Layer 10 of a small transformer language model trained on English Wikipedia (21 layers, counted from 0, width 128).
A neuron's activation on a vector x is GELU(weights . x), where the dot is the dot product.
The model reads these tokens: "mo" "on " "in " "the " "middle " "of " "the " "Bab" "yl" "on" "ian " "l" "un" "ar " "month"

The vector x that enters this layer's MLP at each token. A number n stands for (n - 128) times 0.043.
0 "mo": 94, 130, 126, 106, 180, 127, 138, 148, 147, 144, 126, 170, 155, 128, 150, 102, 152, 131, 132, 120, 132, 125, 125, 131, 134, 139, 160, 111, 105, 147, 131, 146, 122, 134, 144, 136, 135, 110, 111, 92, 140, 120, 111, 138, 115, 168, 140, 145, 147, 134, 176, 76, 145, 155, 40, 139, 119, 138, 145, 132, 130, 171, 110, 150, 131, 133, 152, 77, 134, 122, 167, 125, 138, 154, 128, 89, 118, 113, 156, 152, 136, 149, 118, 173, 143, 171, 103, 127, 107, 112, 142, 145, 109, 104, 115, 141, 112, 144, 109, 137, 129, 124, 111, 117, 121, 137, 143, 116, 112, 140, 137, 149, 157, 140, 153, 10, 193, 156, 108, 121, 101, 91, 122, 104, 83, 209, 84, 120
1 "on ": 93, 90, 122, 111, 153, 121, 144, 113, 121, 119, 146, 122, 130, 125, 147, 125, 139, 120, 161, 87, 151, 138, 147, 131, 107, 134, 109, 94, 63, 111, 157, 139, 139, 99, 152, 165, 147, 68, 96, 82, 183, 119, 127, 153, 115, 159, 119, 130, 140, 120, 134, 239, 137, 162, 98, 135, 119, 129, 141, 106, 118, 229, 115, 157, 99, 157, 125, 104, 127, 167, 151, 141, 97, 140, 99, 83, 124, 123, 146, 138, 178, 171, 112, 170, 146, 153, 96, 134, 124, 84, 154, 132, 138, 147, 133, 164, 110, 137, 108, 162, 149, 129, 110, 138, 83, 141, 140, 149, 127, 150, 123, 154, 134, 160, 120, 84, 150, 137, 128, 122, 106, 130, 114, 105, 107, 187, 53, 141
2 "in ": 110, 104, 132, 99, 166, 121, 140, 107, 136, 118, 157, 128, 171, 133, 126, 112, 115, 139, 119, 84, 165, 123, 132, 126, 107, 140, 131, 123, 76, 148, 151, 137, 142, 98, 150, 158, 149, 79, 109, 89, 174, 111, 95, 132, 118, 172, 129, 145, 151, 145, 142, 212, 163, 131, 73, 148, 114, 89, 137, 104, 93, 149, 102, 164, 129, 143, 104, 113, 126, 140, 157, 154, 124, 155, 121, 85, 125, 107, 144, 133, 180, 189, 138, 158, 152, 131, 91, 112, 136, 112, 164, 128, 112, 139, 113, 189, 124, 116, 117, 149, 159, 114, 95, 160, 110, 126, 128, 157, 144, 150, 133, 116, 151, 153, 113, 86, 154, 124, 156, 148, 100, 95, 131, 103, 125, 149, 37, 152
3 "the ": 121, 114, 158, 88, 132, 127, 150, 109, 113, 128, 149, 130, 189, 93, 132, 129, 127, 115, 141, 72, 141, 118, 105, 131, 128, 126, 144, 106, 104, 136, 149, 130, 129, 109, 165, 160, 139, 94, 97, 97, 153, 131, 77, 134, 115, 182, 162, 146, 142, 138, 144, 192, 162, 141, 72, 134, 125, 135, 118, 55, 101, 190, 128, 183, 122, 164, 155, 110, 120, 140, 139, 149, 132, 127, 134, 86, 116, 110, 143, 151, 155, 154, 135, 152, 130, 144, 110, 104, 135, 109, 160, 132, 101, 135, 117, 177, 119, 110, 126, 173, 166, 95, 107, 164, 106, 144, 140, 162, 156, 129, 120, 127, 184, 128, 123, 113, 149, 127, 161, 122, 119, 84, 119, 118, 109, 170, 20, 127
4 "middle ": 85, 124, 145, 63, 164, 159, 132, 121, 131, 112, 120, 97, 163, 122, 132, 119, 141, 124, 162, 82, 179, 100, 89, 131, 135, 131, 132, 120, 116, 140, 143, 132, 109, 99, 146, 149, 147, 74, 93, 71, 158, 120, 112, 132, 96, 173, 157, 126, 134, 160, 147, 168, 152, 145, 104, 113, 149, 120, 127, 65, 97, 170, 109, 156, 97, 153, 137, 111, 137, 173, 169, 139, 124, 140, 132, 85, 128, 96, 169, 149, 154, 156, 125, 177, 160, 137, 106, 157, 113, 94, 170, 136, 119, 132, 119, 166, 97, 92, 119, 158, 174, 93, 100, 184, 119, 138, 122, 191, 142, 135, 138, 86, 162, 154, 123, 140, 182, 147, 116, 107, 120, 104, 99, 103, 98, 157, 72, 132
5 "of ": 99, 124, 135, 75, 157, 105, 152, 96, 136, 121, 139, 113, 187, 121, 140, 88, 142, 130, 162, 95, 165, 122, 119, 131, 104, 141, 124, 120, 100, 131, 181, 145, 150, 93, 131, 159, 136, 77, 109, 80, 134, 121, 122, 139, 107, 157, 159, 145, 159, 157, 143, 165, 172, 147, 87, 128, 127, 124, 138, 87, 105, 161, 111, 183, 103, 133, 114, 128, 123, 138, 148, 128, 152, 168, 132, 84, 126, 113, 136, 135, 173, 180, 133, 135, 132, 140, 93, 135, 143, 90, 167, 116, 100, 132, 127, 182, 95, 126, 139, 171, 169, 126, 105, 157, 98, 133, 124, 172, 138, 150, 151, 100, 183, 139, 110, 126, 156, 143, 119, 138, 97, 86, 120, 106, 124, 125, 38, 116
6 "the ": 116, 117, 152, 85, 137, 128, 153, 109, 111, 127, 155, 126, 183, 92, 136, 126, 128, 108, 146, 83, 141, 119, 101, 134, 115, 128, 133, 109, 105, 125, 167, 134, 135, 114, 155, 161, 142, 99, 96, 98, 148, 144, 77, 143, 113, 163, 158, 141, 151, 138, 152, 177, 159, 142, 75, 128, 135, 140, 115, 63, 100, 207, 124, 185, 119, 164, 144, 112, 113, 138, 137, 155, 133, 140, 137, 86, 116, 109, 146, 144, 159, 148, 130, 154, 130, 151, 110, 115, 131, 100, 164, 123, 98, 141, 127, 179, 112, 107, 126, 172, 169, 99, 119, 163, 110, 140, 148, 161, 160, 134, 111, 119, 187, 120, 123, 121, 158, 135, 143, 120, 110, 80, 120, 117, 105, 160, 20, 117
7 "Bab": 83, 55, 141, 104, 139, 163, 112, 78, 97, 145, 176, 84, 187, 153, 135, 111, 135, 110, 159, 107, 147, 144, 104, 116, 110, 144, 100, 135, 95, 128, 166, 134, 119, 146, 156, 182, 149, 104, 133, 54, 134, 152, 117, 125, 104, 178, 183, 123, 128, 134, 116, 150, 141, 181, 85, 127, 117, 149, 135, 117, 132, 196, 122, 185, 115, 126, 143, 109, 164, 146, 121, 165, 150, 115, 111, 89, 112, 104, 136, 112, 188, 126, 108, 175, 169, 102, 117, 146, 110, 83, 125, 143, 88, 123, 105, 147, 144, 110, 105, 185, 181, 102, 116, 179, 97, 156, 171, 156, 165, 165, 115, 115, 162, 126, 133, 98, 118, 134, 109, 131, 71, 86, 125, 116, 87, 164, 100, 134
8 "yl": 76, 29, 145, 84, 147, 115, 118, 98, 136, 138, 171, 95, 169, 101, 150, 108, 159, 127, 163, 96, 226, 135, 136, 114, 134, 128, 104, 119, 112, 141, 145, 150, 98, 104, 141, 185, 139, 97, 88, 98, 165, 119, 145, 164, 112, 161, 147, 137, 111, 114, 139, 174, 116, 173, 115, 150, 130, 130, 118, 106, 105, 226, 108, 192, 140, 123, 124, 109, 154, 117, 154, 159, 102, 134, 118, 89, 127, 90, 152, 135, 182, 152, 115, 138, 168, 96, 115, 172, 135, 81, 183, 136, 129, 119, 110, 148, 126, 84, 83, 162, 163, 80, 124, 179, 122, 148, 139, 146, 138, 144, 101, 118, 162, 143, 128, 78, 159, 147, 120, 135, 110, 100, 89, 128, 77, 116, 111, 144
9 "on": 104, 7, 128, 107, 159, 95, 115, 88, 136, 91, 187, 114, 152, 135, 154, 109, 168, 110, 152, 94, 226, 120, 152, 146, 132, 146, 136, 108, 94, 112, 153, 141, 143, 119, 159, 154, 158, 88, 94, 79, 182, 133, 135, 180, 109, 185, 159, 131, 131, 122, 151, 157, 110, 167, 125, 136, 112, 142, 154, 98, 125, 203, 129, 171, 96, 167, 117, 121, 145, 127, 148, 159, 86, 140, 106, 87, 117, 83, 153, 144, 173, 151, 128, 145, 164, 118, 101, 138, 141, 83, 146, 144, 126, 128, 106, 162, 94, 93, 76, 171, 156, 105, 115, 140, 86, 151, 136, 153, 118, 124, 105, 143, 144, 129, 135, 80, 152, 136, 145, 138, 108, 89, 126, 135, 101, 143, 92, 119
10 "ian ": 108, 74, 146, 96, 142, 134, 126, 111, 142, 122, 152, 107, 141, 155, 148, 124, 151, 113, 139, 110, 191, 128, 145, 144, 106, 106, 109, 99, 97, 103, 175, 152, 128, 123, 132, 171, 158, 95, 72, 59, 168, 134, 109, 134, 129, 167, 148, 123, 131, 152, 134, 204, 144, 166, 103, 110, 115, 146, 143, 41, 104, 215, 109, 166, 106, 163, 144, 97, 137, 159, 148, 152, 139, 126, 111, 86, 126, 87, 160, 148, 172, 171, 120, 179, 150, 126, 91, 109, 130, 88, 146, 132, 110, 167, 132, 169, 109, 113, 127, 161, 147, 112, 151, 134, 90, 138, 116, 133, 128, 136, 111, 112, 151, 134, 106, 136, 149, 142, 146, 130, 108, 93, 120, 127, 109, 186, 42, 140
11 "l": 92, 67, 152, 84, 148, 132, 125, 109, 129, 106, 152, 126, 164, 164, 163, 135, 163, 120, 159, 101, 186, 119, 124, 146, 122, 127, 138, 108, 88, 114, 166, 161, 127, 113, 151, 180, 127, 110, 81, 116, 156, 99, 105, 116, 106, 184, 170, 128, 116, 141, 133, 154, 138, 116, 125, 118, 86, 141, 143, 107, 67, 180, 127, 116, 107, 114, 156, 104, 122, 177, 167, 204, 96, 141, 119, 88, 115, 121, 140, 125, 150, 166, 115, 192, 135, 147, 115, 151, 152, 89, 187, 82, 85, 128, 126, 157, 107, 130, 104, 179, 137, 122, 101, 208, 158, 125, 98, 131, 134, 135, 96, 110, 185, 133, 122, 61, 160, 148, 138, 126, 94, 116, 130, 99, 116, 173, 81, 149
12 "un": 84, 62, 135, 102, 143, 104, 143, 80, 140, 100, 164, 104, 124, 113, 187, 117, 149, 107, 146, 110, 156, 157, 163, 125, 109, 133, 125, 67, 98, 145, 156, 126, 125, 114, 168, 165, 158, 103, 95, 91, 138, 99, 100, 152, 103, 138, 163, 149, 143, 179, 162, 155, 119, 181, 136, 146, 111, 133, 134, 95, 96, 227, 147, 194, 99, 129, 161, 101, 125, 153, 154, 180, 121, 148, 91, 86, 99, 125, 131, 140, 176, 122, 134, 177, 137, 169, 76, 129, 117, 114, 155, 110, 103, 124, 126, 152, 90, 105, 67, 147, 173, 122, 110, 169, 106, 152, 131, 125, 114, 131, 111, 139, 164, 120, 137, 60, 138, 141, 110, 131, 118, 115, 129, 120, 132, 176, 114, 130
13 "ar ": 94, 75, 146, 67, 144, 137, 135, 96, 145, 133, 150, 132, 119, 143, 166, 136, 155, 131, 144, 106, 167, 124, 137, 142, 109, 115, 106, 74, 83, 135, 158, 142, 136, 122, 137, 174, 165, 86, 85, 58, 166, 128, 104, 138, 125, 154, 162, 127, 139, 166, 139, 205, 140, 151, 115, 124, 122, 137, 111, 75, 108, 219, 97, 144, 105, 161, 147, 115, 117, 169, 148, 155, 140, 126, 118, 84, 122, 105, 136, 139, 167, 146, 136, 189, 143, 149, 96, 136, 137, 89, 169, 113, 114, 161, 142, 148, 95, 139, 108, 156, 156, 106, 137, 173, 96, 127, 122, 128, 124, 137, 115, 114, 143, 155, 110, 106, 146, 137, 124, 117, 115, 118, 123, 113, 113, 196, 48, 117
14 "month": 60, 93, 176, 85, 147, 129, 129, 92, 143, 126, 141, 141, 145, 128, 139, 108, 157, 122, 126, 119, 211, 127, 151, 140, 125, 146, 121, 116, 100, 137, 111, 151, 140, 110, 167, 178, 150, 78, 76, 39, 151, 139, 107, 106, 127, 186, 165, 135, 120, 149, 111, 135, 156, 146, 115, 147, 122, 161, 164, 108, 112, 188, 75, 161, 136, 161, 163, 131, 130, 130, 168, 174, 125, 121, 134, 86, 119, 95, 170, 128, 169, 144, 104, 145, 150, 146, 89, 130, 134, 80, 119, 113, 128, 136, 134, 140, 101, 99, 69, 162, 168, 109, 85, 161, 119, 146, 162, 187, 141, 135, 114, 99, 164, 133, 133, 105, 144, 162, 124, 139, 73, 99, 130, 91, 105, 138, 78, 98

Each question shows the input weights of one neuron of the MLP. A number n stands for (n - 128) times 0.007.

n380: 136, 198, 113, 154, 139, 125, 125, 149, 108, 133, 111, 132, 146, 93, 162, 63, 158, 149, 139, 116, 85, 108, 96, 103, 135, 159, 123, 136, 140, 143, 144, 117, 125, 134, 107, 115, 144, 122, 145, 94, 109, 137, 151, 141, 125, 102, 139, 162, 139, 150, 139, 145, 85, 114, 120, 103, 152, 98, 151, 97, 148, 78, 101, 120, 80, 117, 140, 144, 116, 138, 110, 87, 131, 129, 136, 132, 145, 136, 135, 111, 138, 90, 127, 148, 156, 108, 118, 151, 131, 118, 165, 154, 145, 142, 132, 160, 101, 108, 120, 122, 148, 95, 136, 87, 125, 141, 153, 150, 118, 141, 143, 145, 100, 102, 117, 133, 101, 104, 170, 118, 110, 127, 122, 121, 167, 151, 140, 125
On which token does it fire most? 4 "middle "

n466: 142, 128, 109, 113, 158, 80, 101, 125, 147, 127, 143, 119, 131, 161, 134, 145, 158, 123, 161, 124, 147, 100, 129, 101, 150, 135, 141, 146, 103, 96, 122, 114, 124, 152, 159, 116, 125, 127, 114, 134, 137, 137, 126, 137, 152, 93, 98, 90, 135, 122, 144, 111, 125, 153, 113, 115, 171, 113, 99, 152, 157, 137, 102, 118, 147, 126, 147, 113, 141, 145, 107, 123, 139, 139, 100, 137, 122, 102, 101, 89, 109, 121, 109, 134, 159, 170, 121, 115, 155, 104, 115, 122, 124, 118, 131, 140, 164, 129, 175, 101, 111, 140, 127, 98, 133, 165, 85, 113, 94, 125, 131, 135, 146, 95, 140, 155, 128, 131, 80, 154, 115, 85, 106, 175, 105, 126, 112, 123
On which three tokens does it fire most, strongest first? 0 "mo", 9 "on", 10 "ian "

n430: 143, 139, 145, 143, 131, 129, 109, 106, 94, 121, 137, 152, 169, 128, 120, 135, 127, 105, 169, 80, 88, 119, 97, 105, 144, 138, 107, 147, 121, 125, 171, 109, 112, 149, 148, 149, 160, 113, 128, 124, 141, 141, 92, 145, 141, 116, 146, 151, 135, 113, 131, 104, 117, 116, 150, 142, 142, 119, 154, 125, 125, 134, 108, 126, 132, 107, 46, 150, 136, 145, 126, 109, 123, 123, 90, 118, 117, 142, 103, 161, 98, 97, 144, 148, 90, 137, 86, 111, 125, 135, 150, 83, 104, 137, 112, 102, 94, 160, 168, 127, 126, 131, 143, 127, 86, 129, 103, 159, 126, 134, 152, 116, 112, 117, 131, 157, 130, 151, 103, 114, 110, 139, 149, 125, 138, 98, 182, 150
On which token does it fire most? 5 "of "

n413: 142, 124, 127, 129, 107, 114, 106, 187, 153, 127, 107, 140, 104, 173, 138, 160, 114, 120, 135, 136, 112, 155, 133, 105, 131, 125, 119, 142, 157, 114, 134, 131, 113, 156, 114, 136, 157, 159, 109, 152, 116, 144, 97, 131, 87, 119, 113, 116, 116, 127, 159, 130, 177, 143, 140, 120, 119, 159, 124, 130, 138, 145, 133, 154, 125, 96, 112, 73, 133, 120, 138, 120, 126, 132, 144, 110, 140, 125, 125, 122, 133, 145, 116, 107, 152, 141, 112, 137, 133, 147, 90, 137, 135, 120, 145, 78, 129, 123, 118, 127, 138, 149, 123, 126, 121, 139, 117, 138, 138, 157, 106, 135, 94, 132, 143, 105, 88, 120, 83, 127, 137, 126, 138, 130, 113, 103, 111, 125
On which token does it fire most? 0 "mo"

n324: 155, 98, 127, 159, 114, 135, 113, 129, 169, 86, 148, 161, 138, 112, 75, 168, 139, 124, 117, 92, 119, 131, 79, 149, 148, 97, 133, 190, 151, 107, 120, 151, 128, 104, 81, 152, 129, 127, 138, 104, 134, 147, 126, 117, 129, 147, 134, 190, 100, 136, 93, 129, 147, 130, 111, 101, 141, 123, 121, 149, 117, 127, 147, 131, 135, 136, 142, 150, 150, 69, 144, 92, 138, 74, 131, 132, 144, 135, 79, 105, 120, 129, 165, 148, 149, 132, 132, 93, 135, 134, 111, 107, 110, 157, 148, 173, 162, 125, 112, 166, 105, 121, 80, 116, 110, 124, 88, 133, 154, 114, 150, 120, 129, 124, 116, 132, 84, 121, 126, 118, 149, 111, 112, 116, 102, 125, 109, 104
On which token does it fire most, and how strongly? 3 "the ", at about 2.2

n394: 116, 136, 102, 134, 138, 130, 137, 127, 164, 144, 132, 171, 108, 110, 104, 108, 132, 139, 144, 124, 101, 153, 121, 157, 80, 144, 127, 105, 102, 205, 149, 156, 116, 128, 138, 143, 118, 144, 154, 143, 101, 125, 117, 111, 130, 125, 123, 115, 165, 109, 122, 133, 97, 110, 129, 137, 176, 121, 160, 138, 171, 72, 138, 120, 98, 107, 135, 127, 124, 138, 135, 99, 129, 171, 131, 132, 111, 132, 175, 94, 136, 142, 158, 132, 66, 128, 143, 129, 112, 116, 108, 116, 69, 128, 153, 195, 113, 130, 132, 126, 126, 104, 64, 68, 123, 99, 119, 112, 136, 103, 139, 115, 124, 129, 98, 122, 113, 98, 146, 131, 113, 154, 154, 130, 145, 127, 97, 84
Its two highest activations, in order, are on tokens 5 "of ", 2 "in "

n391: 158, 127, 110, 89, 131, 133, 124, 138, 88, 126, 162, 134, 94, 143, 133, 105, 96, 173, 101, 128, 155, 115, 129, 127, 120, 127, 123, 150, 127, 82, 132, 90, 139, 127, 166, 143, 125, 116, 114, 115, 137, 109, 124, 144, 150, 155, 108, 175, 126, 127, 88, 123, 115, 113, 146, 153, 138, 101, 125, 112, 94, 86, 126, 106, 161, 118, 84, 146, 143, 145, 144, 122, 115, 107, 109, 152, 130, 129, 126, 119, 126, 122, 117, 126, 127, 149, 111, 112, 142, 129, 133, 158, 153, 165, 126, 137, 139, 114, 127, 127, 113, 120, 143, 145, 104, 96, 138, 129, 112, 66, 159, 104, 113, 148, 115, 153, 118, 130, 127, 141, 105, 98, 168, 109, 113, 139, 140, 94
On which token does it fire most, and how strongly? 2 "in ", at about 1.5

n98: 130, 138, 122, 131, 130, 102, 118, 145, 146, 131, 80, 100, 98, 138, 127, 140, 126, 106, 118, 112, 128, 90, 140, 141, 137, 160, 150, 162, 181, 156, 108, 153, 153, 99, 132, 88, 143, 115, 141, 100, 123, 133, 127, 67, 93, 99, 160, 130, 94, 102, 116, 113, 146, 148, 106, 98, 128, 90, 124, 116, 179, 141, 110, 125, 132, 137, 131, 138, 115, 124, 127, 123, 138, 147, 127, 134, 133, 142, 159, 103, 139, 109, 88, 110, 130, 125, 113, 144, 153, 149, 137, 171, 104, 159, 139, 170, 127, 136, 109, 160, 129, 125, 110, 137, 155, 132, 124, 126, 124, 97, 123, 119, 115, 129, 106, 104, 100, 163, 134, 171, 105, 151, 112, 107, 110, 111, 108, 155
On which token does it fire most, and how strongly? 14 "month", at about 2.1

n509: 111, 126, 160, 147, 148, 155, 138, 129, 112, 132, 109, 116, 146, 104, 85, 121, 121, 117, 135, 113, 135, 122, 120, 99, 145, 114, 113, 107, 170, 130, 105, 157, 76, 103, 136, 127, 121, 135, 146, 130, 167, 146, 137, 152, 117, 121, 141, 122, 112, 129, 94, 97, 139, 130, 117, 149, 100, 118, 124, 115, 123, 102, 127, 127, 67, 121, 85, 144, 116, 115, 115, 120, 111, 127, 105, 106, 129, 123, 132, 124, 107, 146, 125, 89, 120, 114, 168, 101, 138, 161, 131, 160, 111, 104, 145, 131, 114, 121, 115, 118, 145, 124, 108, 141, 100, 148, 131, 148, 159, 139, 120, 117, 82, 140, 134, 128, 128, 138, 117, 138, 134, 111, 132, 131, 110, 120, 145, 108
Its two highest activations, in order, are on tokens 4 "middle ", 8 "yl"

n261: 139, 141, 148, 118, 124, 148, 139, 154, 141, 143, 114, 122, 104, 118, 83, 156, 82, 134, 121, 124, 111, 101, 135, 142, 114, 112, 105, 128, 122, 154, 127, 126, 107, 120, 129, 150, 112, 120, 119, 129, 138, 137, 164, 127, 103, 108, 122, 140, 124, 126, 141, 113, 189, 134, 160, 151, 114, 127, 115, 113, 106, 151, 152, 116, 153, 123, 142, 130, 151, 154, 147, 91, 125, 147, 155, 113, 142, 132, 117, 116, 100, 116, 131, 115, 140, 138, 117, 110, 144, 106, 142, 74, 142, 176, 129, 112, 143, 135, 155, 127, 111, 181, 132, 158, 100, 152, 151, 127, 127, 150, 112, 100, 141, 121, 108, 151, 115, 133, 143, 93, 140, 131, 92, 137, 92, 156, 136, 153
Its two highest activations, in order, are on tokens 4 "middle ", 13 "ar "

n29: 149, 137, 95, 148, 123, 119, 132, 121, 138, 90, 115, 120, 129, 109, 97, 108, 125, 131, 90, 129, 127, 152, 179, 144, 158, 102, 115, 136, 139, 115, 154, 48, 128, 129, 142, 101, 134, 143, 103, 107, 141, 131, 104, 138, 114, 139, 132, 127, 153, 126, 124, 104, 114, 131, 127, 115, 140, 149, 185, 118, 119, 119, 146, 141, 123, 129, 119, 132, 194, 143, 106, 131, 144, 138, 108, 127, 103, 150, 95, 72, 98, 135, 142, 156, 118, 118, 143, 108, 176, 123, 139, 161, 87, 161, 138, 120, 117, 140, 131, 130, 131, 99, 131, 120, 130, 115, 166, 138, 109, 103, 155, 131, 150, 149, 154, 129, 138, 146, 123, 98, 133, 164, 147, 181, 109, 102, 78, 103
On which token does it fire most? 9 "on"

n357: 129, 112, 108, 104, 138, 128, 132, 144, 115, 126, 155, 158, 114, 129, 108, 125, 94, 115, 123, 116, 125, 102, 145, 102, 141, 155, 129, 121, 101, 110, 122, 117, 163, 149, 137, 92, 157, 124, 116, 122, 148, 130, 101, 143, 123, 155, 135, 135, 114, 133, 142, 112, 156, 118, 148, 143, 126, 155, 122, 161, 126, 63, 127, 104, 93, 111, 81, 146, 112, 129, 119, 120, 150, 145, 162, 124, 104, 56, 136, 104, 152, 131, 170, 115, 129, 111, 126, 91, 138, 119, 157, 134, 169, 121, 164, 146, 119, 147, 128, 127, 132, 205, 146, 105, 114, 113, 97, 138, 76, 102, 124, 111, 174, 154, 119, 111, 128, 126, 165, 115, 158, 108, 162, 127, 140, 159, 133, 120
On which three tokens does it fire most, strongest first? 2 "in ", 9 "on", 5 "of "

n422: 140, 124, 132, 146, 101, 148, 156, 108, 127, 116, 159, 127, 127, 141, 141, 170, 131, 170, 112, 117, 175, 81, 167, 150, 134, 122, 175, 131, 134, 159, 143, 134, 98, 124, 136, 132, 157, 104, 151, 166, 154, 124, 84, 147, 136, 136, 151, 157, 129, 123, 96, 110, 86, 114, 186, 154, 121, 116, 133, 95, 137, 83, 135, 99, 141, 98, 136, 131, 144, 103, 112, 89, 165, 120, 95, 164, 160, 129, 116, 162, 130, 87, 129, 99, 161, 140, 93, 122, 106, 93, 165, 129, 134, 139, 117, 129, 111, 88, 111, 121, 111, 87, 135, 92, 119, 136, 100, 120, 132, 145, 182, 138, 132, 120, 119, 91, 131, 111, 112, 127, 111, 119, 122, 117, 95, 116, 159, 104
On which token does it fire most, and how strongly? 9 "on", at about 1.3

n390: 166, 109, 142, 160, 137, 174, 121, 150, 140, 135, 115, 151, 122, 138, 123, 118, 131, 155, 111, 133, 134, 101, 97, 64, 153, 101, 114, 140, 137, 129, 143, 88, 134, 127, 135, 87, 159, 142, 123, 155, 127, 155, 159, 105, 139, 113, 154, 150, 129, 118, 110, 140, 167, 167, 141, 107, 122, 162, 149, 112, 132, 130, 129, 156, 124, 119, 106, 153, 143, 112, 150, 121, 110, 147, 120, 131, 115, 142, 106, 127, 130, 163, 168, 123, 129, 139, 125, 127, 150, 113, 124, 130, 107, 125, 138, 103, 146, 154, 126, 92, 142, 87, 137, 127, 102, 134, 158, 102, 114, 159, 122, 136, 158, 121, 150, 200, 127, 143, 152, 155, 123, 134, 84, 123, 102, 112, 96, 108
On which token does it fire most? 10 "ian "

n308: 176, 112, 91, 147, 112, 149, 138, 171, 106, 120, 149, 135, 90, 81, 119, 143, 114, 158, 88, 120, 124, 50, 134, 93, 143, 165, 132, 88, 116, 103, 108, 131, 134, 116, 122, 140, 168, 135, 170, 134, 118, 165, 109, 112, 129, 105, 153, 173, 142, 148, 110, 137, 139, 150, 166, 129, 111, 126, 149, 131, 147, 132, 156, 140, 119, 114, 135, 98, 107, 93, 182, 102, 124, 95, 159, 122, 110, 133, 103, 134, 120, 138, 193, 126, 149, 117, 113, 111, 109, 124, 123, 98, 90, 154, 138, 183, 138, 151, 172, 134, 97, 119, 112, 140, 116, 152, 143, 144, 159, 132, 159, 99, 143, 75, 118, 141, 127, 83, 149, 168, 140, 111, 154, 139, 116, 143, 104, 127
On which token does it fire most, and how strongly? 3 "the ", at about 2.7

n146: 117, 112, 147, 162, 133, 153, 150, 125, 139, 131, 117, 149, 129, 152, 106, 138, 145, 155, 87, 135, 88, 149, 100, 154, 148, 137, 148, 152, 139, 87, 54, 123, 110, 106, 92, 164, 127, 137, 127, 126, 124, 116, 120, 145, 145, 156, 137, 138, 156, 119, 14, 112, 167, 89, 104, 109, 153, 146, 112, 137, 133, 128, 123, 149, 124, 108, 68, 112, 66, 75, 115, 101, 139, 83, 150, 121, 119, 94, 173, 95, 161, 161, 113, 133, 103, 177, 118, 133, 81, 111, 141, 111, 125, 91, 181, 150, 114, 83, 198, 149, 147, 141, 153, 146, 84, 114, 124, 127, 160, 189, 123, 104, 109, 129, 168, 163, 125, 135, 93, 121, 181, 146, 98, 124, 126, 127, 127, 95
On which token does it fire most? 5 "of "

n293: 109, 147, 161, 127, 115, 138, 150, 139, 156, 146, 120, 114, 109, 173, 112, 81, 126, 115, 146, 119, 145, 109, 119, 164, 167, 170, 116, 164, 171, 135, 109, 109, 106, 145, 142, 153, 102, 130, 124, 131, 130, 142, 127, 142, 113, 162, 131, 139, 114, 91, 150, 129, 117, 71, 156, 113, 114, 134, 150, 123, 124, 102, 152, 135, 149, 115, 127, 88, 122, 97, 125, 102, 166, 103, 91, 166, 155, 101, 105, 130, 90, 141, 120, 132, 102, 161, 110, 146, 118, 96, 120, 129, 158, 176, 152, 122, 148, 135, 118, 134, 145, 105, 123, 117, 92, 114, 127, 138, 135, 169, 109, 126, 148, 123, 135, 154, 102, 148, 116, 99, 118, 137, 115, 107, 128, 158, 123, 155
On which token does it fire most? 14 "month"

n134: 141, 118, 132, 136, 141, 149, 120, 90, 132, 150, 71, 163, 158, 136, 134, 123, 133, 131, 134, 99, 98, 107, 96, 146, 139, 132, 135, 143, 137, 120, 88, 138, 125, 142, 103, 142, 164, 109, 147, 150, 168, 104, 127, 128, 147, 132, 165, 144, 143, 111, 152, 111, 110, 113, 125, 112, 134, 135, 136, 99, 136, 106, 114, 156, 90, 122, 93, 135, 119, 171, 124, 131, 133, 137, 94, 97, 125, 161, 101, 107, 131, 139, 127, 111, 90, 138, 158, 119, 111, 134, 115, 112, 127, 140, 144, 148, 98, 163, 150, 110, 133, 81, 126, 129, 146, 141, 121, 97, 145, 159, 108, 124, 177, 134, 145, 175, 95, 161, 136, 126, 112, 150, 157, 139, 130, 125, 128, 114
On which token does it fire most, and how strongly? 5 "of ", at about 1.1

n94: 148, 229, 157, 139, 130, 144, 133, 84, 130, 206, 101, 210, 138, 79, 132, 109, 142, 83, 102, 128, 140, 139, 136, 105, 168, 112, 165, 124, 153, 123, 142, 153, 139, 105, 126, 151, 148, 119, 136, 151, 146, 130, 124, 151, 172, 151, 133, 111, 148, 141, 117, 85, 174, 104, 113, 124, 106, 135, 126, 127, 117, 139, 127, 155, 87, 113, 164, 147, 117, 123, 151, 116, 183, 107, 124, 173, 121, 100, 118, 134, 142, 119, 153, 154, 129, 147, 134, 101, 119, 131, 115, 119, 98, 149, 131, 118, 153, 131, 140, 121, 85, 136, 101, 134, 108, 110, 128, 116, 138, 194, 163, 153, 128, 136, 126, 133, 127, 141, 122, 135, 178, 127, 139, 143, 98, 143, 109, 142
On which token does it fire most, and how strongly? 0 "mo", at about 4

n417: 160, 123, 133, 108, 135, 124, 122, 107, 121, 120, 126, 139, 114, 124, 134, 114, 117, 99, 122, 105, 130, 109, 101, 150, 121, 90, 119, 132, 116, 103, 111, 101, 130, 171, 153, 139, 164, 106, 136, 127, 106, 161, 140, 139, 130, 140, 112, 90, 138, 96, 142, 108, 101, 125, 133, 118, 138, 149, 144, 112, 121, 117, 126, 119, 122, 105, 135, 133, 148, 100, 136, 126, 121, 153, 109, 141, 135, 126, 154, 144, 122, 134, 144, 142, 131, 79, 118, 125, 133, 135, 185, 126, 156, 94, 108, 130, 105, 144, 161, 94, 129, 144, 117, 129, 91, 157, 139, 121, 135, 142, 145, 143, 139, 145, 115, 100, 97, 153, 108, 148, 145, 153, 136, 137, 101, 117, 95, 129
On which token does it fire most, and how strongly? 9 "on", at about 2

n257: 142, 138, 138, 124, 151, 95, 185, 121, 136, 143, 121, 139, 113, 157, 151, 143, 117, 102, 125, 121, 145, 111, 156, 149, 181, 134, 123, 119, 144, 160, 95, 151, 170, 120, 70, 133, 142, 167, 106, 116, 125, 135, 112, 132, 125, 127, 160, 119, 144, 139, 140, 116, 170, 121, 118, 134, 148, 136, 155, 117, 123, 98, 119, 113, 142, 158, 147, 132, 148, 144, 123, 151, 122, 131, 139, 146, 90, 100, 121, 146, 98, 127, 138, 61, 126, 120, 147, 150, 117, 144, 104, 88, 150, 135, 125, 129, 123, 140, 119, 134, 140, 97, 90, 110, 153, 152, 110, 137, 137, 153, 90, 125, 137, 146, 156, 180, 109, 116, 102, 127, 149, 112, 134, 126, 136, 125, 101, 150
On which token does it fire most, and how strongly? 14 "month", at about 1.8